Layer 6 of a small transformer language model trained on English Wikipedia (12 layers, counted from 0, width 128).
A neuron's activation on a vector x is GELU(weights . x), where the dot is the dot product.

Input weights of the MLP neurons that the questions are about. A number n stands for (n - 500) times 0.00054.
n13: 599 553 480 610 623 443 520 362 580 428 390 478 573 436 420 328 528 467 312 605 430 478 453 532 384 480 703 433 387 462 455 479 564 662 445 561 612 343 385 390 386 781 528 465 518 497 304 720 486 476 510 828 377 433 710 673 591 630 548 568 504 413 549 318 453 435 624 429 513 384 487 528 380 554 537 250 586 431 567 500 687 514 608 518 482 190 688 294 621 419 593 500 699 307 470 400 559 557 486 594 664 669 359 414 572 575 534 337 597 457 633 455 371 564 418 400 456 517 742 386 607 321 423 364 486 500 449 714
n28: 449 411 668 531 636 431 579 556 486 410 603 443 455 528 673 291 539 537 315 513 359 503 516 371 313 351 718 528 548 442 610 643 516 507 404 312 418 693 520 506 425 367 591 441 484 773 450 510 567 392 546 542 663 458 381 476 379 513 519 478 707 472 565 290 421 500 628 651 442 346 456 368 422 565 690 601 526 511 654 394 659 477 523 500 712 536 631 603 444 556 314 484 455 601 478 434 409 535 381 703 433 679 376 479 397 547 541 558 472 543 386 410 411 563 497 439 548 432 550 700 347 503 572 636 419 187 443 530
n63: 693 809 632 805 480 463 492 681 462 576 531 508 427 707 568 311 476 446 380 310 692 508 745 575 508 576 316 526 680 508 387 496 531 634 720 354 208 376 382 755 340 360 280 541 541 437 479 411 444 218 515 520 470 402 678 832 545 341 370 429 513 482 480 534 496 409 363 685 427 500 445 580 302 276 504 370 440 473 520 504 644 448 362 450 632 467 277 529 606 467 580 557 512 582 488 260 545 950 323 406 487 469 582 578 720 500 642 591 651 523 496 379 551 409 460 656 500 399 473 484 644 515 354 365 201 544 389 646
n64: 402 540 678 459 538 493 705 529 526 682 585 441 489 620 418 753 620 355 250 365 579 254 448 487 493 630 293 606 605 564 528 525 380 647 496 387 524 377 607 398 749 388 518 536 320 403 435 632 535 378 527 550 633 529 334 378 640 615 392 510 606 388 493 470 545 340 373 690 396 568 380 458 534 452 527 389 643 669 476 511 831 563 393 522 711 540 541 406 469 236 479 407 464 622 442 299 297 539 507 586 488 490 486 507 646 538 431 433 280 600 496 606 677 584 434 312 238 486 620 524 473 456 589 444 394 372 569 657
n66: 532 359 540 643 515 489 493 740 382 293 694 551 354 732 574 571 426 241 569 529 500 618 515 493 636 704 493 396 372 477 459 523 457 550 400 479 343 360 455 702 713 437 334 466 724 441 197 568 459 607 393 455 486 372 411 667 700 409 511 379 532 508 504 563 493 584 419 522 773 644 428 407 511 691 352 546 533 558 384 664 273 288 594 752 603 367 325 638 334 424 367 595 613 424 453 309 412 594 489 363 475 562 625 638 272 489 423 561 372 504 455 720 357 431 401 487 729 493 460 410 496 679 617 573 608 578 357 523
n69: 520 399 562 551 716 492 218 542 280 410 485 397 456 309 520 556 372 507 388 400 615 624 563 352 419 525 564 452 556 439 644 500 830 559 444 288 615 649 641 391 639 568 496 316 642 545 527 412 567 265 608 580 546 477 528 887 603 764 359 611 355 277 435 548 517 318 500 482 536 554 479 330 705 338 398 486 377 592 680 666 606 564 424 657 450 261 496 356 467 411 515 631 443 565 533 489 287 305 481 562 475 636 228 490 592 415 418 613 439 646 400 523 396 640 254 493 588 478 507 592 365 420 668 389 511 696 733 543
n74: 359 400 480 523 338 379 462 568 430 424 524 321 556 385 504 389 650 290 439 428 341 740 640 454 610 559 378 485 692 437 458 387 351 518 427 627 562 564 553 458 470 504 560 546 653 180 647 482 417 652 470 338 693 482 465 715 426 610 747 514 675 515 535 772 462 490 437 428 457 425 660 510 463 465 402 517 448 438 340 462 422 434 366 823 443 589 671 514 476 457 253 521 704 479 541 454 493 466 504 456 289 517 543 613 638 582 510 411 710 692 446 615 586 608 286 645 641 497 429 561 493 587 458 452 374 396 689 294
n76: 448 511 554 413 472 396 490 550 345 528 628 474 612 544 441 542 227 543 399 466 667 456 448 565 407 513 528 384 568 454 588 341 609 587 573 481 321 470 496 275 402 566 585 386 357 514 615 592 604 452 487 352 615 429 458 679 418 482 583 397 440 580 397 401 456 364 268 558 583 443 503 503 608 558 385 750 587 154 313 413 574 640 401 431 288 521 620 464 509 604 399 443 412 674 575 458 540 565 654 381 435 541 625 455 530 613 400 430 519 570 384 650 459 774 500 797 418 507 330 629 354 581 518 731 750 851 586 446
n79: 302 279 674 519 500 633 627 381 289 692 635 340 408 419 486 626 520 414 316 415 412 763 487 652 446 585 632 518 475 621 587 567 510 587 312 555 578 558 510 736 516 616 466 476 531 457 459 436 490 575 576 510 662 402 362 559 702 305 549 467 756 551 264 643 437 434 660 364 256 388 607 540 490 394 539 487 484 544 565 556 580 327 561 607 445 449 575 387 448 565 354 409 446 368 403 469 447 533 520 539 456 536 578 396 578 754 585 491 582 594 657 507 441 356 378 431 560 503 600 423 346 372 483 536 303 493 418 607
n80: 493 684 645 398 562 483 428 500 373 609 696 458 592 468 779 507 493 693 346 500 665 437 647 457 169 450 358 553 525 225 587 517 600 628 358 566 396 593 587 484 461 265 446 551 493 372 586 520 286 431 541 644 600 449 543 510 493 470 386 578 298 635 507 472 560 610 484 571 645 463 463 703 272 518 619 557 500 456 293 629 417 537 550 579 647 748 535 507 410 435 586 419 383 557 571 391 534 544 459 513 237 558 416 678 619 383 513 566 536 682 496 457 435 534 513 389 331 324 397 452 455 561 420 493 490 478 552 448
n87: 511 432 448 641 635 404 457 360 691 430 403 406 702 403 718 397 527 647 390 290 456 525 510 534 517 595 347 436 432 487 530 574 445 371 576 702 536 394 574 537 471 345 663 534 466 632 438 297 645 638 612 598 560 551 420 353 476 656 546 533 425 423 371 633 394 727 462 516 570 643 720 267 516 411 368 525 298 392 377 447 390 550 456 361 387 578 375 438 573 510 414 639 386 564 757 693 437 504 503 659 485 415 598 537 355 493 664 512 590 560 393 530 546 558 332 382 560 436 656 490 594 276 571 605 597 482 385 448
n108: 421 453 324 470 397 563 360 468 415 463 408 419 461 608 591 642 346 476 522 485 663 546 473 425 425 442 555 328 563 481 441 481 455 764 387 384 642 378 410 555 554 493 415 403 642 704 551 609 378 527 476 435 370 422 557 474 569 390 558 500 480 422 597 432 352 442 576 491 541 635 588 670 488 413 399 435 579 620 317 469 598 478 450 516 462 415 652 551 435 314 531 506 789 440 581 526 587 348 449 626 367 590 591 546 506 685 582 584 517 442 429 469 485 675 253 508 654 571 425 494 688 512 512 348 419 442 564 819
n113: 473 437 472 414 548 431 570 530 609 625 466 507 811 278 409 433 526 423 672 592 634 367 431 473 471 564 622 586 527 471 490 613 494 510 545 521 399 351 526 284 488 324 500 725 474 484 417 571 554 649 442 490 521 350 459 285 529 422 588 595 435 387 653 426 538 430 476 651 580 323 447 677 544 568 587 576 551 557 400 510 425 301 588 330 642 638 826 639 582 477 481 281 494 356 563 374 385 412 490 528 712 497 451 506 521 453 585 477 490 518 596 471 487 646 313 605 483 388 391 547 422 531 328 668 403 241 607 583
n119: 383 591 527 401 334 489 588 419 435 445 583 504 715 397 644 466 510 333 320 554 224 529 453 702 528 571 473 449 529 448 455 285 613 357 503 402 409 490 576 577 713 438 423 549 528 442 295 503 391 836 471 372 468 706 544 514 542 542 453 395 316 669 646 605 370 321 399 443 337 619 645 445 560 572 414 363 344 592 443 500 656 641 340 639 694 591 287 465 593 613 664 458 555 371 664 346 510 564 577 477 402 537 542 414 445 439 422 706 426 591 689 672 666 603 456 410 518 526 437 370 547 566 597 439 490 583 409 347
n136: 409 631 573 450 577 540 436 373 593 383 528 521 681 567 483 650 520 450 433 481 600 382 532 512 424 395 484 420 506 352 553 484 398 612 445 424 394 437 312 613 601 586 739 523 320 448 581 361 490 390 294 500 546 483 551 521 430 573 686 763 573 228 450 562 388 481 478 615 606 543 506 487 703 452 256 453 484 522 541 520 503 474 401 391 386 757 413 641 520 580 507 646 602 659 557 634 346 608 517 344 702 452 497 325 315 384 433 396 518 447 522 641 310 500 545 665 569 516 379 668 560 368 302 580 661 554 503 561
n139: 571 435 568 545 540 538 497 415 422 387 626 560 575 425 377 543 553 522 301 319 357 747 530 537 483 550 477 550 372 463 685 321 727 493 606 533 497 674 480 419 642 405 334 639 585 355 734 544 526 500 698 581 538 368 488 462 466 364 612 382 561 445 629 511 355 528 383 438 751 630 555 624 581 451 235 309 454 619 376 503 432 477 422 514 617 616 496 386 462 589 367 490 571 469 669 612 629 445 408 510 456 500 245 472 541 454 576 442 446 497 533 564 700 417 493 464 213 387 516 630 723 513 544 464 389 246 651 452
n168: 701 428 663 396 610 640 645 486 615 622 412 342 374 456 625 640 469 400 213 555 500 467 400 666 475 503 479 560 581 599 451 772 704 700 451 300 661 662 433 451 354 585 479 241 650 424 190 429 337 431 480 588 556 372 519 720 504 514 569 462 597 431 585 526 412 361 487 596 433 536 436 402 297 538 551 390 528 426 541 577 642 416 274 624 381 479 310 493 509 618 406 422 482 617 394 451 638 607 364 463 423 667 475 416 668 696 397 627 477 579 469 573 266 583 573 472 496 395 629 432 395 624 461 655 584 585 342 453
n184: 577 564 630 503 513 611 571 698 438 402 715 541 451 596 448 559 713 487 345 200 600 517 571 790 540 602 552 381 445 477 497 421 668 582 497 334 442 408 526 576 494 659 493 733 483 526 490 510 474 555 519 401 562 384 428 579 576 580 323 436 416 608 404 407 592 435 630 430 406 664 485 732 655 521 354 360 481 595 424 513 491 559 540 602 638 543 434 294 397 423 474 463 467 440 446 460 623 223 597 490 489 628 483 397 549 474 484 402 704 509 464 271 680 453 568 251 462 367 420 484 386 472 470 506 451 337 680 419
n197: 261 298 509 470 445 642 491 648 412 264 351 577 621 473 516 485 494 412 440 370 456 507 627 248 494 645 328 444 675 516 565 506 494 500 638 592 491 488 438 592 640 416 584 412 462 400 592 400 491 518 550 733 558 362 415 465 634 547 515 509 474 534 334 510 417 465 698 482 585 494 655 605 524 477 557 529 570 435 479 334 583 199 531 442 437 371 694 364 519 544 598 509 646 678 503 512 364 436 393 479 534 458 491 534 671 482 651 430 586 517 402 491 594 563 473 405 467 387 350 596 601 394 472 558 553 687 458 611
n201: 561 559 414 479 497 380 491 406 530 563 687 550 618 299 403 392 700 430 412 363 526 473 478 411 574 512 386 541 382 478 682 558 540 440 762 504 450 518 561 663 380 413 471 410 270 321 569 693 472 484 515 500 667 577 523 301 545 468 525 428 503 503 477 543 411 503 605 488 609 600 305 456 675 529 608 539 425 376 367 329 647 313 400 450 395 435 646 605 378 653 449 539 529 390 429 358 661 570 656 420 462 599 581 482 548 363 428 569 363 473 465 541 712 772 484 494 715 515 679 444 435 537 599 431 452 514 428 493
n207: 706 724 614 558 401 511 680 639 489 482 621 477 595 587 169 679 439 534 551 377 485 583 507 533 576 405 511 427 463 439 442 482 549 612 664 555 500 652 251 607 538 617 515 525 266 465 526 656 376 433 497 601 416 551 437 560 653 329 398 377 374 488 515 658 701 612 500 657 606 544 520 493 393 376 479 394 369 444 451 532 434 564 750 537 474 449 408 526 607 463 479 431 276 293 462 229 362 418 603 629 662 891 580 321 743 398 493 503 642 344 449 479 539 341 415 306 527 379 385 361 514 490 471 412 507 709 504 441
n240: 480 822 416 671 339 651 448 442 544 624 789 329 460 552 492 379 322 587 399 593 323 644 530 514 646 475 519 22 352 458 462 466 390 532 575 725 638 592 446 638 346 452 623 292 303 493 403 347 354 545 449 611 404 565 315 635 788 415 690 545 682 699 431 424 572 403 686 548 208 600 427 394 617 434 394 590 429 521 400 614 397 432 561 646 453 550 411 469 344 523 477 465 473 642 445 419 443 492 453 518 479 441 581 654 621 411 675 393 724 410 250 439 738 520 507 486 528 398 426 408 412 664 576 545 405 533 667 527

Each question shows a token from some text and the vector x that enters the MLP there. A number n stands for (n - 500) times 0.01.

"o": 474 628 388 345 411 708 529 355 475 541 395 703 270 654 542 344 619 623 514 600 390 422 445 618 575 381 510 731 443 567 717 531 535 498 642 396 607 463 413 632 518 476 598 540 497 412 545 584 800 453 569 522 321 480 504 544 420 506 443 301 402 420 616 590 557 503 558 526 601 623 399 618 465 659 615 586 597 647 465 355 368 411 572 508 377 362 257 720 593 184 460 515 462 413 487 417 573 489 508 504 351 411 313 365 509 595 591 452 604 450 614 345 553 503 513 400 105 571 601 516 451 687 457 663 225 397 401 709
Which neuron lights up most? n139

",": 429 524 241 527 392 676 406 515 477 504 457 662 493 566 450 617 650 502 632 538 504 327 505 460 394 424 580 681 396 482 746 359 381 542 610 467 530 603 542 590 716 535 495 319 563 459 481 544 758 481 478 523 224 267 426 708 439 592 383 449 398 416 550 597 499 574 372 484 362 733 496 606 560 497 584 636 447 684 362 521 490 574 460 640 413 230 217 416 599 341 614 511 554 525 538 544 411 457 499 448 456 337 349 385 387 446 656 453 583 527 396 232 269 581 603 503 422 702 586 750 424 713 514 680 320 640 425 558
Which neuron lights up most? n69

"n": 268 601 475 594 199 615 496 481 579 606 615 614 411 703 415 553 664 633 650 702 333 425 571 460 552 468 526 601 536 509 740 422 256 618 514 503 450 616 583 391 413 571 477 452 453 441 490 534 881 563 464 484 327 429 528 448 454 503 415 492 388 595 327 633 757 438 570 507 459 603 512 529 534 623 505 486 491 581 382 472 284 456 557 527 382 540 268 528 550 536 485 421 457 594 285 660 467 422 624 398 448 471 416 348 440 530 486 417 637 439 481 143 532 580 717 369 173 489 509 542 494 673 535 567 316 717 428 514
Which three neurons fire most, strongest first? n240, n184, n207

"in": 543 610 343 461 429 522 353 558 509 551 461 649 394 691 360 511 726 607 527 447 443 538 401 454 495 304 527 677 374 612 637 460 391 425 640 473 327 553 572 597 387 308 491 399 735 546 374 608 782 384 665 337 494 442 444 309 439 750 388 381 297 532 433 657 554 450 602 405 453 686 686 543 344 728 461 488 632 568 285 388 535 402 507 687 434 473 414 653 467 491 556 448 408 613 356 526 645 382 607 480 491 376 409 228 500 475 607 569 610 428 589 338 387 586 629 448 207 684 596 511 501 566 468 669 323 628 465 606
Which two neurons fire most, strongest first? n184, n201

"es": 415 549 242 297 475 566 511 472 577 471 323 687 631 592 472 446 575 577 774 468 549 316 406 373 515 313 618 643 435 637 654 342 345 470 630 539 600 730 578 489 455 512 423 336 428 628 320 608 719 675 442 425 427 507 606 522 623 542 355 454 411 382 504 653 457 524 572 485 268 547 437 479 464 697 637 488 470 493 496 558 375 472 548 474 418 446 296 679 737 301 639 553 295 574 648 342 541 622 523 350 344 415 533 370 524 319 649 355 743 406 702 318 481 562 581 394 279 667 626 550 443 605 547 507 514 586 410 423
Which neuron lights up most? n119

" |": 527 397 416 570 290 526 495 369 579 507 439 631 421 712 447 667 490 420 607 604 624 543 430 548 580 332 553 729 414 549 543 314 320 563 635 469 495 704 477 462 559 277 603 345 563 443 598 599 767 659 463 438 271 462 571 596 560 709 375 454 504 428 530 602 329 565 517 453 373 520 454 626 523 467 483 654 405 611 311 534 390 412 433 661 405 194 321 466 503 548 668 488 495 543 441 533 484 480 418 481 465 497 321 380 259 398 470 373 586 491 594 306 312 695 600 423 325 677 674 741 530 654 563 674 355 644 401 587
Which three neurons fire most, strongest first? n66, n108, n69

" the": 421 571 544 399 487 581 336 504 584 402 462 595 433 549 481 571 794 676 599 652 566 435 375 487 458 397 501 742 409 670 677 398 319 464 427 511 392 624 374 611 522 430 428 424 540 422 494 496 920 563 613 431 406 432 655 525 608 483 420 464 306 368 481 617 437 571 388 479 321 426 549 652 456 291 742 538 491 447 432 492 404 479 482 665 439 153 511 596 657 495 465 537 547 687 409 521 404 555 501 565 413 332 488 600 309 535 587 459 567 501 495 475 330 703 570 460 180 588 613 744 440 660 459 575 375 411 278 489
Which three neurons fire most, strongest first? n28, n63, n197

"us": 499 448 137 461 368 606 320 436 536 405 281 643 529 833 352 418 574 551 586 689 466 451 402 552 463 379 599 663 574 393 587 313 340 373 583 488 516 897 598 449 414 592 559 454 598 525 487 573 690 547 537 437 358 461 539 431 362 476 366 418 433 610 640 924 426 554 576 409 373 528 381 623 561 561 642 321 617 488 522 510 414 437 549 466 539 402 401 652 451 326 535 420 500 495 653 421 598 567 676 649 385 364 545 504 463 433 563 517 658 335 619 325 367 562 618 494 401 638 451 530 383 608 563 392 444 492 327 568
Which neuron lights up most? n108

"ere": 362 513 218 422 465 694 733 570 629 590 401 792 386 684 453 549 542 588 684 600 409 548 416 478 443 354 437 477 484 621 484 525 334 561 514 588 617 717 466 583 374 534 543 472 460 537 426 634 576 523 530 400 536 533 474 619 574 614 355 309 233 564 498 799 672 515 648 555 367 488 520 332 512 760 485 498 543 454 426 301 309 487 553 475 315 353 392 470 464 339 537 578 388 567 539 476 568 547 609 586 399 475 419 545 319 418 473 510 598 372 502 482 564 485 693 310 373 706 446 780 267 553 496 274 295 555 399 606
Which neuron lights up most? n207

"is": 521 584 310 299 381 410 404 579 473 443 462 596 604 840 301 377 575 691 597 657 476 655 550 543 415 274 484 746 637 470 612 386 373 545 604 530 486 713 537 578 426 418 481 381 382 354 519 487 711 525 553 345 448 708 525 394 600 619 269 433 450 464 443 794 509 538 617 464 362 544 512 498 474 692 583 460 434 655 454 422 398 447 397 590 498 315 492 731 546 412 443 468 410 705 464 364 278 525 573 644 372 467 528 557 568 373 420 638 796 497 531 392 423 498 492 371 264 542 521 480 421 565 295 661 451 516 371 635
The most active neuron and its activation: n207, at about 1.2

"3": 378 408 464 627 385 640 348 466 549 523 437 752 530 642 294 578 608 374 565 764 514 411 305 400 507 402 563 712 515 566 620 323 413 462 595 445 499 633 522 592 626 513 514 362 645 505 383 530 721 464 381 477 445 479 502 400 441 581 442 513 241 556 665 676 488 449 444 563 395 605 461 669 386 558 706 344 456 428 519 362 515 637 679 641 358 469 465 408 467 379 623 497 385 690 462 429 569 602 530 346 395 382 445 568 494 598 396 535 611 387 701 358 447 642 803 441 152 432 570 551 320 572 367 711 221 484 599 524
Which neuron lights up most? n64

"ber": 458 302 401 559 271 709 421 492 530 514 509 748 382 552 493 519 718 460 624 544 567 410 295 435 546 263 512 463 431 483 709 494 362 615 661 349 500 571 609 526 422 544 349 354 621 288 358 659 492 393 515 413 576 423 572 572 342 591 505 362 279 635 549 680 523 543 411 522 575 486 585 521 520 737 641 406 512 552 542 486 479 472 475 572 300 503 320 553 743 593 585 471 500 677 472 459 624 445 627 323 518 444 622 517 352 265 571 622 503 439 495 361 335 491 790 311 223 721 627 755 527 591 403 507 422 429 541 435
Which three neurons fire most, strongest first? n168, n201, n66

"ed": 471 434 263 591 545 714 441 394 625 467 401 454 500 575 424 551 637 420 662 587 604 275 381 386 607 250 607 673 347 523 613 409 594 495 672 425 442 708 411 542 398 550 547 301 652 525 342 634 659 506 476 460 535 405 740 501 529 418 421 496 307 540 506 665 481 564 359 335 269 678 557 685 599 427 725 405 525 502 431 433 457 548 598 668 506 584 282 711 558 373 573 574 342 457 460 350 642 669 532 452 345 417 488 493 508 452 376 457 688 522 707 181 368 641 611 493 241 597 520 479 497 593 411 580 432 547 393 400
Which three neurons fire most, strongest first? n168, n63, n119

"en": 501 499 150 488 446 690 187 490 581 406 467 607 370 601 393 394 719 593 573 627 354 358 470 377 539 231 741 654 457 544 638 523 438 358 625 468 429 786 485 513 389 471 554 276 462 439 548 621 634 506 597 451 414 561 666 537 480 406 536 493 367 606 555 806 518 650 586 561 445 477 453 564 525 582 724 499 428 591 450 399 386 414 381 564 343 476 452 597 528 417 567 557 416 609 451 508 443 485 650 523 390 411 661 546 568 450 373 492 659 341 500 126 417 644 698 596 388 441 518 477 405 637 450 681 379 382 349 665
Which three neurons fire most, strongest first? n201, n240, n28

" pl": 610 538 304 219 202 567 439 501 581 384 338 591 523 485 513 673 652 481 593 749 543 580 510 440 648 330 363 547 382 691 734 385 456 465 480 590 410 670 533 466 479 498 586 341 426 454 311 689 801 647 545 346 414 567 574 516 621 454 280 363 371 519 520 720 453 574 303 506 569 414 466 406 491 370 635 605 411 642 428 357 398 433 554 633 514 383 520 474 698 400 388 691 275 592 526 646 420 492 480 741 441 420 450 552 557 432 521 510 672 486 493 293 439 534 481 357 532 654 506 452 441 617 462 626 370 370 502 705
The most active neuron and its activation: n207, at about 0.56

" ": 438 468 366 457 372 594 392 465 486 387 262 592 350 611 487 618 638 530 612 560 589 316 406 391 436 203 431 720 462 631 621 390 361 525 585 592 544 719 592 708 548 552 630 317 552 421 509 504 810 614 513 472 345 421 518 513 582 684 440 490 419 436 526 585 413 619 443 516 495 558 658 634 493 539 472 527 424 565 391 564 663 520 431 729 415 320 325 430 556 474 477 343 400 525 365 557 590 550 552 618 469 502 513 353 404 557 629 575 617 353 620 113 287 674 694 386 246 697 507 543 347 589 503 494 443 466 325 542
Which neuron lights up most? n168

"er": 444 450 349 417 312 604 394 645 494 567 450 707 401 594 669 251 705 587 752 462 427 380 506 599 426 309 448 587 543 592 522 493 326 582 607 217 383 599 428 612 515 612 468 454 585 406 575 588 707 480 533 347 421 350 529 481 576 519 302 156 396 729 445 761 684 485 560 500 378 650 526 611 498 628 611 475 522 544 445 526 418 467 488 549 312 498 267 503 563 350 559 557 444 469 426 562 474 589 600 447 362 385 431 469 432 447 614 521 593 450 499 354 659 409 763 523 274 593 540 700 444 673 468 695 320 491 356 602
Which neuron lights up most? n63

" The": 452 554 562 365 299 527 458 401 424 493 532 619 548 668 376 366 716 722 636 783 488 411 442 532 469 411 540 670 512 673 663 458 276 571 459 478 318 631 361 627 539 518 571 500 603 425 542 341 719 422 574 465 378 489 694 476 552 483 370 519 341 403 469 536 486 594 403 519 392 550 443 553 386 300 633 563 392 542 449 389 295 611 490 588 368 272 354 555 673 660 567 509 527 627 362 577 305 472 531 608 481 419 510 622 322 576 514 410 624 515 559 406 433 632 643 456 231 534 644 741 455 741 432 684 376 388 217 465
Which two neurons fire most, strongest first? n63, n28

"p": 548 507 435 552 370 598 381 479 469 466 400 551 474 610 304 430 768 485 796 453 426 471 406 500 435 160 561 461 384 567 794 483 382 722 582 502 417 698 510 371 306 635 533 514 523 536 451 560 825 531 501 403 364 517 503 542 504 541 415 442 327 541 427 755 519 534 609 511 346 600 361 204 315 510 725 399 597 443 501 662 691 526 614 565 410 472 366 498 653 297 641 476 323 604 581 479 624 660 494 408 436 465 511 368 534 432 606 399 708 350 548 414 450 501 701 561 455 544 656 400 513 534 538 503 277 345 394 637
Which neuron lights up most? n13

"al": 598 483 432 424 348 463 320 523 541 341 570 599 470 537 383 474 608 494 800 582 356 407 219 422 454 345 652 756 371 503 829 379 496 503 540 447 493 742 377 363 421 399 488 401 564 497 416 683 739 472 615 358 589 360 576 570 561 520 386 469 218 375 508 547 567 549 411 486 317 537 451 642 533 667 750 596 414 424 478 312 418 564 784 568 493 432 499 484 679 453 466 452 440 472 490 369 652 674 479 560 288 399 482 416 459 614 512 458 662 639 611 468 360 586 575 480 248 595 587 568 400 556 466 736 503 546 509 329
The most active neuron and its activation: n76, at about 1.2

"e": 402 596 285 239 223 479 495 528 585 432 536 692 306 732 476 444 647 606 577 604 450 521 438 457 430 200 599 619 387 578 572 427 435 488 681 352 489 547 528 561 434 532 492 425 445 472 425 570 745 583 591 438 504 344 429 503 438 623 464 560 271 432 616 827 487 516 206 408 599 562 472 495 462 634 553 525 616 521 394 391 485 447 447 577 427 507 387 685 548 370 538 608 458 617 531 416 615 525 545 487 340 328 442 503 428 717 471 492 784 480 590 365 431 537 622 350 196 560 705 689 445 670 294 593 469 568 492 566
Which neuron lights up most? n76

"it": 408 513 316 532 390 542 530 400 504 473 587 724 446 903 463 519 760 482 826 642 637 351 536 442 428 249 536 646 463 416 658 380 416 448 504 493 406 622 474 481 447 537 533 288 437 339 550 566 737 578 380 416 402 460 513 558 507 596 337 395 395 538 423 757 534 568 748 366 396 578 466 487 523 503 461 562 646 538 438 557 408 311 715 585 169 573 289 732 487 422 446 709 386 641 451 518 433 479 515 546 454 484 583 612 375 385 451 427 620 441 532 477 550 411 500 585 419 594 478 561 349 563 454 690 298 409 320 591
Which three neurons fire most, strongest first? n66, n136, n240

" are": 368 568 253 434 418 650 688 521 662 503 302 495 556 717 412 607 785 540 614 444 613 499 584 489 479 266 562 469 387 461 718 284 389 351 478 578 530 787 648 398 407 493 590 389 690 450 291 538 771 669 491 403 391 517 573 555 578 526 365 406 383 595 514 555 362 736 618 438 390 474 498 402 602 412 458 557 538 553 450 509 431 491 540 486 504 230 338 431 541 426 659 532 360 574 598 552 403 651 339 656 566 430 533 666 461 399 678 307 524 448 586 353 332 465 558 368 296 470 529 574 347 736 462 676 418 513 468 438
Which neuron lights up most? n87

"i": 454 551 227 435 409 603 334 410 528 495 321 733 392 744 311 490 732 535 629 611 521 513 358 536 393 276 567 803 415 591 693 498 550 382 624 532 400 767 452 447 513 430 531 440 656 534 347 526 723 531 546 475 457 342 417 370 537 580 456 372 309 596 620 504 550 520 460 408 482 536 535 567 538 714 567 413 471 338 335 423 550 578 483 788 508 466 394 610 500 428 692 555 547 642 516 426 630 524 727 424 489 445 351 321 516 527 541 601 564 554 470 312 421 563 527 355 202 594 536 546 327 475 422 635 372 555 251 571
The most active neuron and its activation: n119, at about 0.28

" and": 347 382 266 521 399 606 493 354 524 364 432 618 357 683 443 601 602 576 630 650 487 397 642 479 349 383 372 605 645 534 712 365 328 493 554 530 580 666 468 483 587 460 600 258 609 465 480 509 730 461 481 633 380 397 586 649 528 536 421 415 338 436 553 738 424 522 386 414 461 510 515 619 584 397 603 522 480 678 479 602 378 501 591 656 332 315 258 484 694 317 655 466 478 738 515 439 283 500 651 621 384 300 296 474 376 680 486 438 639 489 487 379 228 582 620 447 332 630 577 624 468 695 409 671 397 607 507 501
Which neuron lights up most? n69

" n": 264 583 420 448 243 677 526 564 585 375 328 657 523 582 502 641 728 521 649 595 527 547 437 302 462 258 547 745 429 533 645 248 546 379 405 615 493 701 587 579 513 545 577 547 617 424 454 486 710 629 455 311 428 310 665 622 600 585 382 271 514 373 479 657 442 425 557 561 469 533 547 475 423 292 507 540 686 662 529 547 546 351 491 454 454 422 503 592 651 522 607 563 318 579 592 518 327 408 546 426 589 398 398 536 572 396 370 467 701 330 796 254 446 481 555 451 355 597 499 610 485 632 486 427 438 339 257 571
The most active neuron and its activation: n197, at about 0.54

"ain": 379 603 220 533 488 656 449 543 530 384 439 553 368 777 319 347 531 521 768 563 466 380 335 441 436 231 623 662 340 522 753 441 450 497 545 626 525 787 474 496 420 560 450 428 459 512 386 604 616 678 468 395 615 259 678 472 436 491 269 498 512 529 381 720 462 610 651 633 522 715 375 519 439 431 747 602 711 563 492 405 497 547 584 564 311 512 350 458 568 479 371 460 404 356 381 430 439 588 708 328 481 494 622 520 425 469 626 425 584 575 688 427 485 470 649 570 293 607 488 556 233 512 518 615 432 388 400 386
The most active neuron and its activation: n207, at about 0.33

"v": 393 427 425 509 447 616 340 411 619 512 452 368 407 553 470 312 797 544 624 739 458 491 454 434 498 353 375 711 583 640 772 484 369 498 519 482 486 475 514 388 354 479 548 343 481 502 462 692 824 699 468 358 319 452 432 433 585 626 302 329 350 370 533 628 609 532 511 351 452 570 542 378 666 794 718 546 600 531 498 517 542 646 704 592 549 364 490 621 471 401 470 620 480 592 311 580 580 480 431 487 402 388 389 265 526 480 489 445 541 629 480 344 495 647 640 409 315 744 499 639 431 597 370 512 365 333 358 460
Which neuron lights up most? n28

" s": 446 524 427 389 254 572 435 522 515 314 375 792 469 454 489 658 613 578 701 534 642 384 558 486 605 221 423 516 414 555 738 340 340 358 478 493 526 858 560 749 522 463 512 434 440 353 500 557 582 560 519 424 349 450 570 493 543 526 475 274 409 408 486 639 391 618 414 408 292 516 580 530 512 548 606 596 445 564 439 647 481 125 581 586 252 357 444 469 678 508 501 478 357 600 610 461 382 561 549 586 471 561 531 496 588 417 551 449 831 511 484 424 410 674 517 460 353 718 551 547 378 640 556 546 459 335 419 590
Which neuron lights up most? n197

"le": 435 592 341 465 376 635 533 646 460 421 366 628 518 573 444 643 688 601 756 502 416 595 393 491 411 404 380 446 485 653 554 443 552 575 602 482 299 780 409 592 488 450 394 577 518 506 340 766 549 471 625 341 574 459 474 672 528 647 460 395 126 600 451 726 646 551 403 497 461 556 491 417 419 700 518 482 528 438 423 400 496 472 479 595 477 484 384 661 507 237 593 517 365 635 603 495 718 637 410 442 187 460 466 485 272 351 480 437 695 340 520 497 443 489 690 337 373 630 516 612 397 654 360 466 265 570 487 668
Which neuron lights up most? n63

"d": 320 386 343 487 266 630 296 467 563 496 508 558 347 601 488 587 682 506 704 646 494 248 542 358 714 279 587 728 436 450 550 486 465 542 650 534 388 712 512 576 337 598 662 454 518 386 437 564 679 677 464 326 419 418 570 529 590 582 440 701 273 613 461 689 493 510 324 264 255 620 612 503 592 539 653 645 391 628 634 464 408 372 646 544 418 477 514 707 488 341 480 344 363 478 424 426 373 563 584 566 356 302 516 507 520 627 353 442 695 435 541 319 470 572 582 498 319 587 530 452 495 749 495 516 472 479 493 465
Which neuron lights up most? n74

"or": 624 373 101 523 381 746 390 449 659 472 473 757 428 549 255 488 687 604 705 530 582 383 336 415 472 329 498 624 396 766 670 385 452 400 635 533 372 701 468 503 316 490 464 632 459 492 426 575 705 606 567 341 526 385 582 453 641 587 483 435 495 481 435 642 594 464 665 489 355 438 432 519 465 685 742 350 493 280 568 445 401 450 426 468 297 517 453 558 685 393 534 651 500 660 497 469 384 744 521 527 448 445 642 487 393 399 572 328 643 426 646 343 502 525 516 524 293 674 521 552 396 443 623 496 426 473 440 393
Which two neurons fire most, strongest first? n201, n113